Layer 3 of a small transformer language model trained on English Wikipedia (14 layers, counted from 0, width 128).
A neuron's activation on a vector x is SiLU(gate . x) times (in . x), where the dot is the dot product.

Input weights of the MLP neurons that the questions are about. A number n stands for n times 0.00076.
n73 gate: 57 -149 -73 129 101 -113 -122 -75 219 0 55 164 -265 -181 0 106 100 144 -207 122 -25 -125 218 76 87 168 129 114 -164 -15 -48 15 126 70 54 -158 -24 -39 33 -53 -233 220 -8 11 254 52 172 -154 -103 -150 -100 185 -113 23 129 121 -44 54 120 135 21 34 63 50 265 145 208 -104 -119 -147 98 -28 62 95 149 -27 -25 -120 -80 28 -58 115 -278 -21 3 43 72 -8 7 104 -71 -97 -171 -84 15 -98 -113 -82 258 -159 4 84 225 -59 63 -69 -301 83 -120 49 -66 72 -99 52 -138 -303 -23 0 -146 94 -68 -29 148 -26 104 -214 66 31
n138 gate: 60 133 -61 47 158 -4 -271 -109 273 -64 -11 -161 -142 -282 -24 -59 -203 -91 -37 -108 -196 -126 -30 -85 145 59 45 15 -36 133 -255 -18 33 -65 26 -154 -207 38 -14 -67 71 -138 111 205 45 83 -7 -82 112 187 -4 139 179 4 -22 153 -3 -142 -100 23 17 -143 -83 -83 -120 -96 127 53 18 -141 100 -12 64 -22 90 -23 350 199 86 -262 -14 -58 214 72 -10 105 74 -23 28 135 50 -11 -220 -157 -102 -102 -81 105 230 110 38 -143 72 -80 -62 56 -108 -50 53 -74 -118 -119 276 -41 66 -154 48 23 -243 -59 111 35 -76 96 28 -30 -72 93
n144 gate: 7 -135 26 -68 27 -34 103 -165 50 -33 138 -27 -119 62 -73 -33 218 4 23 167 26 88 44 188 -107 11 86 -147 -149 -220 -56 -253 27 28 -106 -43 -138 -86 145 70 -45 23 -88 11 66 87 -90 -43 -170 254 0 56 97 81 -41 -89 31 59 38 142 -295 -11 -105 -112 8 -4 88 -18 -154 -59 156 48 211 -23 323 -20 92 46 -31 -43 -26 -210 -142 143 110 -142 188 381 26 23 -208 -30 -23 55 -114 73 47 102 -163 -41 -167 48 -126 125 231 -208 142 26 41 100 -164 144 154 95 -69 -200 0 187 -68 -61 81 -144 -196 146 333 -131 55 -229
n201 gate: 8 29 9 304 -26 -17 -34 -42 4 254 301 133 -108 282 87 8 165 -103 101 164 58 79 -14 190 -349 -74 293 -31 -94 62 -209 -98 -178 -141 -67 18 -117 -105 89 101 -25 -137 -64 -194 -137 91 -78 -114 -151 55 26 -237 81 -159 155 181 -143 76 75 157 -25 -222 4 70 -223 -266 -101 105 -147 108 -134 -22 -89 77 102 -154 -59 -250 85 -160 -46 9 -66 -262 51 -158 -228 -92 -163 65 -219 -17 -288 -151 -175 -19 -236 137 141 -173 45 -119 -8 130 -69 219 51 -127 127 -26 30 102 -9 -234 62 104 -34 14 -230 -152 172 -21 86 294 -58 -281 58 115
n223 gate: -226 -178 -16 323 0 123 -168 -113 385 -193 130 -21 44 27 -236 -50 -7 84 147 -140 85 -35 68 27 24 41 -8 -239 135 -152 -40 -99 -157 77 201 -204 79 140 -205 -144 -222 62 -64 23 280 -50 -228 30 -116 4 -97 99 48 -324 32 -103 148 -39 159 79 -61 -195 148 61 18 47 43 -47 176 30 85 51 -154 -152 -17 -135 -133 180 -121 42 -4 90 -16 -130 -51 -220 -61 107 35 150 111 174 -4 8 38 32 11 -31 -119 -55 8 288 34 -141 -164 -96 48 -173 193 172 -186 -78 22 -173 -27 23 185 -42 -77 25 -193 -212 -96 8 58 -261 -147 188
n239 gate: 44 13 138 116 87 -125 -44 -174 -124 -283 168 -181 156 -69 -191 -138 96 144 238 -143 -278 -100 -90 -44 -118 186 -25 -106 -178 -156 276 31 -127 -324 80 0 -206 20 -40 -304 -27 -125 171 112 323 0 -43 187 117 76 54 327 -102 409 40 97 -161 132 -5 61 47 -23 22 163 -312 -234 -124 83 70 46 41 -23 75 -259 14 288 31 -133 79 -17 -48 48 64 -196 90 95 39 -138 44 0 186 -367 -97 -218 -117 4 -109 -52 -92 48 -285 150 107 153 -193 98 -308 128 172 -14 -151 125 92 -71 125 160 32 -71 0 -28 -157 -75 175 -110 -270 -19 -113 29
n265 gate: 67 4 212 88 143 212 20 145 41 234 123 83 -153 93 120 -259 -169 -129 20 141 -230 -121 -64 20 -161 -65 46 -79 -123 -115 88 -135 -8 -128 -25 113 -64 -239 20 -62 123 -178 -231 -197 -75 -82 -195 107 -56 24 178 32 -100 -103 -109 -8 26 4 -218 -92 -127 -273 56 -15 173 32 47 216 0 82 74 7 190 -12 -67 199 -106 33 42 -261 -241 146 0 -157 294 -70 -140 193 -35 61 -77 0 83 21 -147 128 -126 -70 -58 -103 124 48 249 -81 -385 63 -144 4 8 131 135 182 -260 49 135 89 -11 -246 -206 149 29 71 -73 16 -74 80 84 167
n266 gate: -122 -127 29 131 16 -26 3 97 108 -3 29 -43 -189 -105 -62 65 -57 -32 13 159 -19 121 88 60 -28 -62 3 112 -95 -86 115 -79 -84 136 -192 80 115 -185 -155 -152 235 142 58 40 -109 63 -15 76 -55 77 -123 0 92 -53 -77 43 59 180 98 188 0 0 64 -62 138 107 144 129 94 -54 -171 55 104 86 37 -118 227 -88 -50 122 205 -114 -39 76 144 -146 341 68 50 101 92 139 0 103 154 100 -95 -87 139 -25 121 -162 -187 126 48 -47 -42 -142 -25 190 25 10 -138 72 -49 -56 -46 -31 124 -20 -26 0 -148 -7 -41 -210 13 21
n73 in: 109 -136 -69 141 147 -122 -64 -11 204 36 204 176 -47 -202 -21 94 64 47 -100 -7 -70 -14 183 99 7 246 62 201 -197 -11 36 -54 193 38 42 -75 -44 -123 -43 -78 0 179 -85 24 179 90 151 -103 -98 -119 -69 196 -172 -56 141 63 27 -32 104 91 17 -22 72 -3 132 157 305 -64 -4 -171 106 -31 36 -108 112 -69 28 -196 -154 38 -60 151 -259 -110 -106 0 16 123 -120 51 -150 -77 -63 -30 102 -96 -23 -74 268 -163 -87 14 266 -91 0 -211 -313 64 -107 -148 -132 168 -97 98 -111 -185 71 115 -58 89 -56 -181 33 63 21 -164 -38 -31
n138 in: 7 97 126 -81 117 18 -220 -43 307 -4 -84 -111 12 -196 -111 -110 -163 -7 -45 -118 -158 -97 -172 -98 73 94 35 11 88 254 -217 -88 191 -67 213 -89 -125 -65 51 15 77 -126 185 178 -73 148 -116 -84 -63 143 -41 179 235 80 78 -34 0 -73 -95 -31 -35 -79 -104 -25 -282 -175 55 0 109 -83 126 -38 120 63 238 -168 152 57 -77 -162 69 4 170 32 27 172 165 16 -54 94 20 -52 -141 -108 39 -108 -73 140 187 149 107 -77 152 45 -163 262 -155 -15 4 -238 -227 -99 379 -10 -11 -72 3 35 -55 0 152 -54 -108 117 -79 -16 0 47
n144 in: 81 76 -67 -87 233 216 -146 184 -121 -35 105 -82 -56 122 -134 -216 85 -83 -32 191 130 161 208 4 66 -8 94 166 176 -53 -286 -66 -247 -17 112 169 -226 104 109 113 -74 220 -168 148 -142 73 -124 71 -91 263 -52 -31 223 89 12 93 -44 217 137 -107 -8 -156 95 -129 314 -31 269 -27 -42 4 18 -199 144 4 -155 -162 -35 97 37 -4 -8 -195 145 41 58 156 270 80 154 8 -109 -44 138 57 49 28 -131 130 -118 50 -19 -74 -121 87 -21 181 -31 -27 35 -242 35 0 -246 218 -72 -210 200 38 135 186 0 -70 44 16 126 -121 -41 -110
n201 in: 8 -50 121 -95 -106 301 42 232 -239 132 291 175 -160 -121 71 -171 -28 -117 -203 18 80 -59 -41 55 -119 -171 222 -227 236 31 -13 -210 -74 -97 -82 -90 171 38 -269 89 171 -31 -41 33 -80 319 -16 37 30 -34 48 -240 77 249 -213 -94 48 -47 27 199 -124 92 -9 33 129 -90 -153 -30 148 -201 -351 -22 -73 -203 -72 -187 106 -111 -5 -190 -68 -46 66 17 111 67 -47 185 76 -57 69 -206 215 -36 -36 -77 12 21 254 -217 113 43 -8 235 -47 81 -52 -124 188 -265 -26 -45 -98 -252 -200 17 35 -37 -111 -149 223 -30 35 146 -294 -215 -209 208
n223 in: -281 -255 8 106 -12 210 -159 -44 275 -84 104 -29 128 122 -185 4 72 143 54 -147 0 -166 47 16 104 -8 -19 -213 -4 42 69 -165 -107 56 102 -318 210 135 -132 0 -286 13 -112 -8 268 -22 -159 4 -61 -24 -29 128 109 -246 90 -92 75 32 191 170 -8 -202 114 12 31 28 69 -72 115 8 -4 153 -124 -276 21 -193 -132 199 -144 -23 -96 161 -25 -194 19 -220 -88 39 115 45 164 37 25 -46 123 65 -26 -16 -201 -104 -59 257 155 -94 -131 -148 -36 -88 136 303 -217 -17 18 -164 -55 0 137 -120 -222 -74 -280 -231 -8 -46 134 -253 -89 113
n239 in: 192 102 101 -188 18 -192 -129 -149 -108 -151 100 -223 96 25 -166 -114 94 48 219 -41 -145 30 -287 9 -335 67 -21 32 -174 -306 340 -13 -31 -322 -51 69 -115 15 -9 -284 152 -77 149 135 186 82 -50 125 194 170 -142 355 -100 477 141 118 -166 30 -99 101 143 -67 145 169 -233 -220 -80 30 120 -4 -81 23 117 -109 59 199 13 -202 110 117 -86 -113 36 -63 40 102 -5 -80 34 93 103 -275 -82 -219 -78 -70 -8 -17 -32 -9 -177 -143 8 119 -236 137 -345 164 173 -54 -43 -36 104 -70 42 306 -23 -9 178 0 -149 -129 26 13 -85 -69 78 84
n265 in: 38 0 182 74 87 228 19 94 0 207 146 88 -173 150 94 -93 -203 -101 0 156 -222 -109 -53 91 -243 28 -118 148 -96 -163 143 -134 24 -161 -77 186 -150 -221 92 4 27 -204 -235 -52 -12 -41 -207 228 164 -15 118 -8 12 -80 -62 56 0 -92 -163 -89 -156 -205 93 7 77 50 174 0 30 108 -118 80 302 135 -12 74 -46 123 101 -185 -271 -67 -16 -56 199 -101 -89 211 -61 -35 -252 47 144 169 -134 28 -136 45 -88 -80 64 -134 133 -94 -242 -36 -186 34 149 75 119 84 -142 18 56 23 -3 -160 -282 162 60 88 -90 44 49 74 199 178
n266 in: 83 143 92 239 77 29 -51 54 192 -217 23 -58 -93 -174 51 -16 -233 -69 234 230 -70 -80 -73 161 -90 43 125 34 -146 -165 121 -19 -185 -59 107 110 -136 -89 -171 -57 133 139 157 148 -10 17 6 90 7 196 26 75 -59 57 151 88 -61 -165 148 75 119 -283 82 38 185 -126 -28 42 -16 -37 6 -51 126 118 24 145 -61 -94 160 6 6 -74 -114 25 39 -149 75 10 -10 186 -112 -56 -274 89 -58 137 38 -13 145 -64 -38 -94 -100 149 -60 133 0 55 -84 -57 -29 54 32 -22 -41 79 -76 -94 147 -95 -64 -87 -3 54 41 83 -55 81

Each question shows a token from some text and the vector x that enters the MLP there. A number n stands for n times 0.0041.

" of": 3 -77 84 9 -52 14 36 -11 44 -75 244 40 -115 -31 -64 -42 -28 18 16 68 -79 -147 33 -85 67 -9 -198 -171 -23 -54 16 41 50 -55 51 68 66 51 -49 -25 26 -32 16 64 -107 -63 -192 173 -97 -35 -104 51 -33 -55 -7 5 -119 23 0 14 85 100 16 130 -3 -48 63 -15 80 -14 -256 -152 -85 -32 -60 -114 84 43 39 96 32 -15 -43 -15 57 -109 58 -44 61 27 -186 58 17 -284 30 51 21 -16 71 -157 17 -55 -72 67 46 -31 46 -8 -143 143 112 7 76 -44 -67 -47 7 206 30 -34 -108 -79 111 -2 -34 46 48 -68
Which neuron fires most, and how strongly? n266, at about 0.11

"s": 129 -186 95 96 15 -121 -20 42 150 -44 120 -22 -93 80 117 -77 24 62 -34 67 63 -182 20 3 91 -27 -52 2 34 -39 5 -89 95 -102 20 32 112 -67 75 43 10 -17 11 59 12 117 36 229 -7 172 -33 -78 56 -176 2 0 48 46 35 2 37 -31 -195 26 58 -118 33 -117 -101 -135 166 -160 -38 -5 71 30 185 -30 40 20 -61 -1 135 -78 59 46 -22 -73 -17 -3 102 -111 -45 -41 -8 -78 -20 -3 48 85 -50 -12 74 79 65 -52 31 -93 -35 74 78 3 88 15 -16 -83 50 282 -22 88 -58 -8 67 110 46 -4 68 -26
The three highest activations, in order: n138, n73, n144

" four": 9 -167 0 52 -3 38 127 -43 100 23 69 -18 -156 -94 9 16 -22 95 68 27 40 -131 35 -52 51 28 20 -66 -46 10 6 -15 97 -146 3 146 157 -57 -57 -49 8 19 -83 -38 -115 -115 -168 57 -98 33 -104 41 -21 -145 -38 -35 -135 29 -135 28 111 -31 126 3 30 -173 -24 -50 -54 21 -73 -39 -101 28 -33 214 35 44 19 24 3 -53 43 -24 -122 -55 -66 -56 -200 -93 -171 19 16 -143 7 -35 -80 17 -25 -60 97 171 19 119 81 -121 11 -14 2 -63 90 -37 75 81 -91 -19 -23 155 -13 -128 -1 -50 -129 17 -70 93 62 121
The neuron with the highest activation: n265

"un": 148 -80 57 -36 77 -95 87 63 144 -34 67 90 -105 -42 59 -72 62 -30 52 -1 -17 -118 86 90 143 -40 -126 3 44 -65 -112 66 80 10 52 198 -93 -37 81 31 22 20 16 142 -66 -180 5 84 13 168 -111 -252 -49 -89 -52 -14 -127 32 -52 73 52 53 -92 231 86 19 17 14 -147 -58 92 78 206 -2 -27 98 -43 -82 5 7 -55 -160 9 -21 -32 11 -36 -99 44 -17 0 -96 -22 -162 -4 -12 -24 98 -44 -31 97 46 6 -97 53 -95 26 -6 -78 19 26 -18 -43 37 -75 -3 48 47 -27 -30 -35 -76 128 -29 -14 95 149 -64
Which neuron fires most, and how strongly? n223, at about 0.18

" game": -10 -159 -22 62 61 -5 32 81 57 -39 64 -122 -151 -12 -77 -60 -62 16 -15 142 43 -27 48 -108 -95 15 23 34 18 -99 94 -52 94 -57 29 192 128 97 34 -11 7 -31 -65 74 -127 -80 -68 -11 -42 21 -50 -22 -16 -125 28 -34 -7 -45 -52 -36 132 20 124 -181 111 -122 -15 -88 68 45 -2 -142 1 -13 20 105 36 -56 4 105 -14 162 142 -1 53 27 36 -37 16 33 -73 5 33 -129 45 72 60 63 -7 -74 -13 72 -124 -49 131 87 -57 9 23 22 19 -128 143 162 -23 -74 -64 181 -60 -154 -124 -187 -63 -31 41 129 39 23
The neuron with the highest activation: n266

" ": 104 -108 126 1 58 82 56 26 38 -35 31 -13 -53 35 -36 -29 -12 48 22 16 6 -106 26 -50 80 -5 -121 36 -21 -73 -3 -70 163 -35 -21 69 5 40 22 -51 53 22 -157 233 -35 -40 -42 -26 16 121 68 -46 67 -84 -7 -31 -79 52 5 71 22 18 109 -15 49 -89 20 -56 49 -33 58 -114 -10 -57 -74 180 33 41 -78 -69 6 50 46 -44 -59 -117 -72 -74 30 -43 -17 108 -6 -133 25 60 -44 44 -32 -95 276 69 4 109 39 33 0 9 -55 -2 112 -23 101 25 106 32 -78 360 12 -100 -20 -103 52 23 -24 -3 152 -33
The neuron with the highest activation: n265

"do": 9 -185 142 112 -15 -122 19 -74 -60 -12 114 -57 -58 -112 -24 -58 -2 -78 64 12 89 -99 8 -59 95 -8 -100 217 -10 22 22 -12 36 -4 83 76 78 -27 -46 86 91 156 -19 45 -28 40 -33 247 -72 109 -101 -98 62 -85 50 -59 -91 -11 -37 -9 24 24 -18 94 154 -160 -26 2 100 -51 -31 51 109 12 -129 -62 33 -48 -75 -16 -32 -19 -14 -46 -36 59 -3 -36 -108 -44 -31 -30 30 -21 45 -61 -13 75 76 -78 40 106 -10 143 52 -5 12 27 -21 94 25 -222 21 -100 -83 -50 -11 102 173 -32 85 -45 -33 -71 -36 -202 -36 51
The neuron with the highest activation: n266

" England": -75 -167 60 39 82 103 -16 25 150 -92 162 6 -157 -29 67 -74 88 -33 -13 -172 12 -116 44 -171 118 -33 9 59 -90 153 63 93 1 -107 140 20 65 94 -60 -44 50 -65 -42 75 0 -153 -48 12 -4 8 -41 145 -61 -149 -19 2 -37 72 -7 151 56 35 67 -83 49 8 -51 -31 -43 -44 67 -107 141 24 -77 83 172 3 30 154 -61 40 89 2 -13 140 35 -31 145 -41 -112 -104 -41 -101 68 -146 -113 13 8 -165 -7 123 -39 8 76 -24 6 23 48 115 80 21 96 -14 -5 -60 99 7 5 -20 137 -118 23 -29 -53 133 47 -6
The neuron with the highest activation: n73

" se": -3 0 140 84 -46 -31 114 -126 108 -55 -144 32 -10 -79 -27 -64 91 -53 -63 -99 -75 -9 55 -35 96 35 -123 3 181 6 -26 58 30 -46 13 175 -43 -34 57 42 85 70 -26 118 -1 -115 -78 -124 -123 71 21 -28 -22 -138 -18 4 -29 -23 30 -3 66 37 117 34 173 -47 23 -77 52 133 46 -20 37 49 -45 77 199 23 10 171 -4 271 47 97 -73 9 -26 -55 67 3 -238 33 -18 -117 -99 -74 15 77 -32 48 143 219 -19 72 21 -79 -56 27 11 -50 25 -32 -30 -73 16 176 52 104 95 -86 -72 -56 -61 42 -185 -124 25 -125
Which two neurons fire most, strongest first? n201, n265

" and": 45 -136 89 25 -23 -64 23 36 23 -101 344 -43 -145 38 -85 -27 -25 33 -19 -27 -68 -192 -4 22 71 -47 -58 -92 -1 -45 165 -24 43 -127 5 83 22 39 -14 -25 32 2 3 46 -60 73 -213 76 38 35 -234 63 0 -223 -49 23 -129 29 -13 4 77 64 6 -75 56 -104 28 -25 -42 -53 38 -141 5 -11 -32 131 30 -3 1 21 -44 160 16 -101 3 27 -27 -64 101 18 -226 -3 19 -256 24 111 -68 34 -58 55 54 3 -17 35 58 -30 75 67 -151 116 69 2 106 13 -45 47 10 91 1 -9 -185 -41 57 -12 -12 8 114 -194
Which neuron fires most, and how strongly? n239, at about 0.3

" B": -13 -31 31 167 -4 67 33 25 1 -61 -121 -32 -129 10 -82 -15 -144 115 -36 -52 -48 -59 -26 -11 -1 81 -91 -111 -38 -46 80 41 89 -42 63 38 -39 268 27 49 74 47 -58 98 -43 -458 -67 -41 -22 33 -181 146 81 -95 45 4 -42 -25 31 45 -28 -3 -37 -126 115 -38 102 -101 98 -48 4 37 73 -60 -135 128 89 -6 3 28 25 -26 71 -101 -11 -15 -24 -6 -108 -83 67 -20 120 -75 -8 84 96 15 25 -28 65 33 13 233 87 2 61 93 32 46 136 3 101 188 -51 -38 127 82 -1 110 -107 -23 23 32 8 -42 104 -90
Which two neurons fire most, strongest first? n201, n223

" to": 159 19 116 66 -37 -92 22 -3 -28 -17 -30 -97 -144 -18 -54 -1 40 -13 -52 -39 -164 -119 -25 -2 -12 -98 -118 -248 -18 -10 114 -81 5 -51 43 202 -11 46 -6 -49 -13 -30 19 -3 -70 -20 -204 106 26 -10 -142 -64 -69 -265 -38 -40 -55 47 -9 -10 -46 49 -7 -62 34 -55 73 -72 -97 60 -22 -180 -38 -10 23 74 -30 31 -5 -58 19 194 -43 -43 105 -61 -44 -62 -112 -17 -97 70 24 -178 33 -110 -10 23 -31 39 179 64 -89 39 57 -23 73 -27 -11 75 107 -8 149 132 -29 -54 48 147 47 -109 -204 28 35 45 -53 -84 0 29
The neuron with the highest activation: n265

"app": 84 -29 -22 15 1 -136 254 88 52 10 94 68 -46 -4 -3 35 -189 48 -7 248 -119 -47 -23 -75 10 33 -52 30 163 -54 175 74 39 -58 93 135 84 36 99 -40 31 -65 -126 129 -155 -89 156 53 40 77 -87 22 64 69 -11 -55 29 16 -47 72 -16 61 -19 49 65 -147 -35 4 -60 -203 14 109 10 -62 -37 163 11 -14 27 63 -10 74 136 0 27 -91 -45 -87 -54 66 -103 139 0 -8 113 -28 112 11 76 -148 24 -10 -103 -39 96 34 -65 -13 -35 -53 -34 -3 7 -66 185 11 -107 74 -24 25 40 -166 -18 69 40 86 66 -23
Which neuron fires most, and how strongly? n223, at about 0.21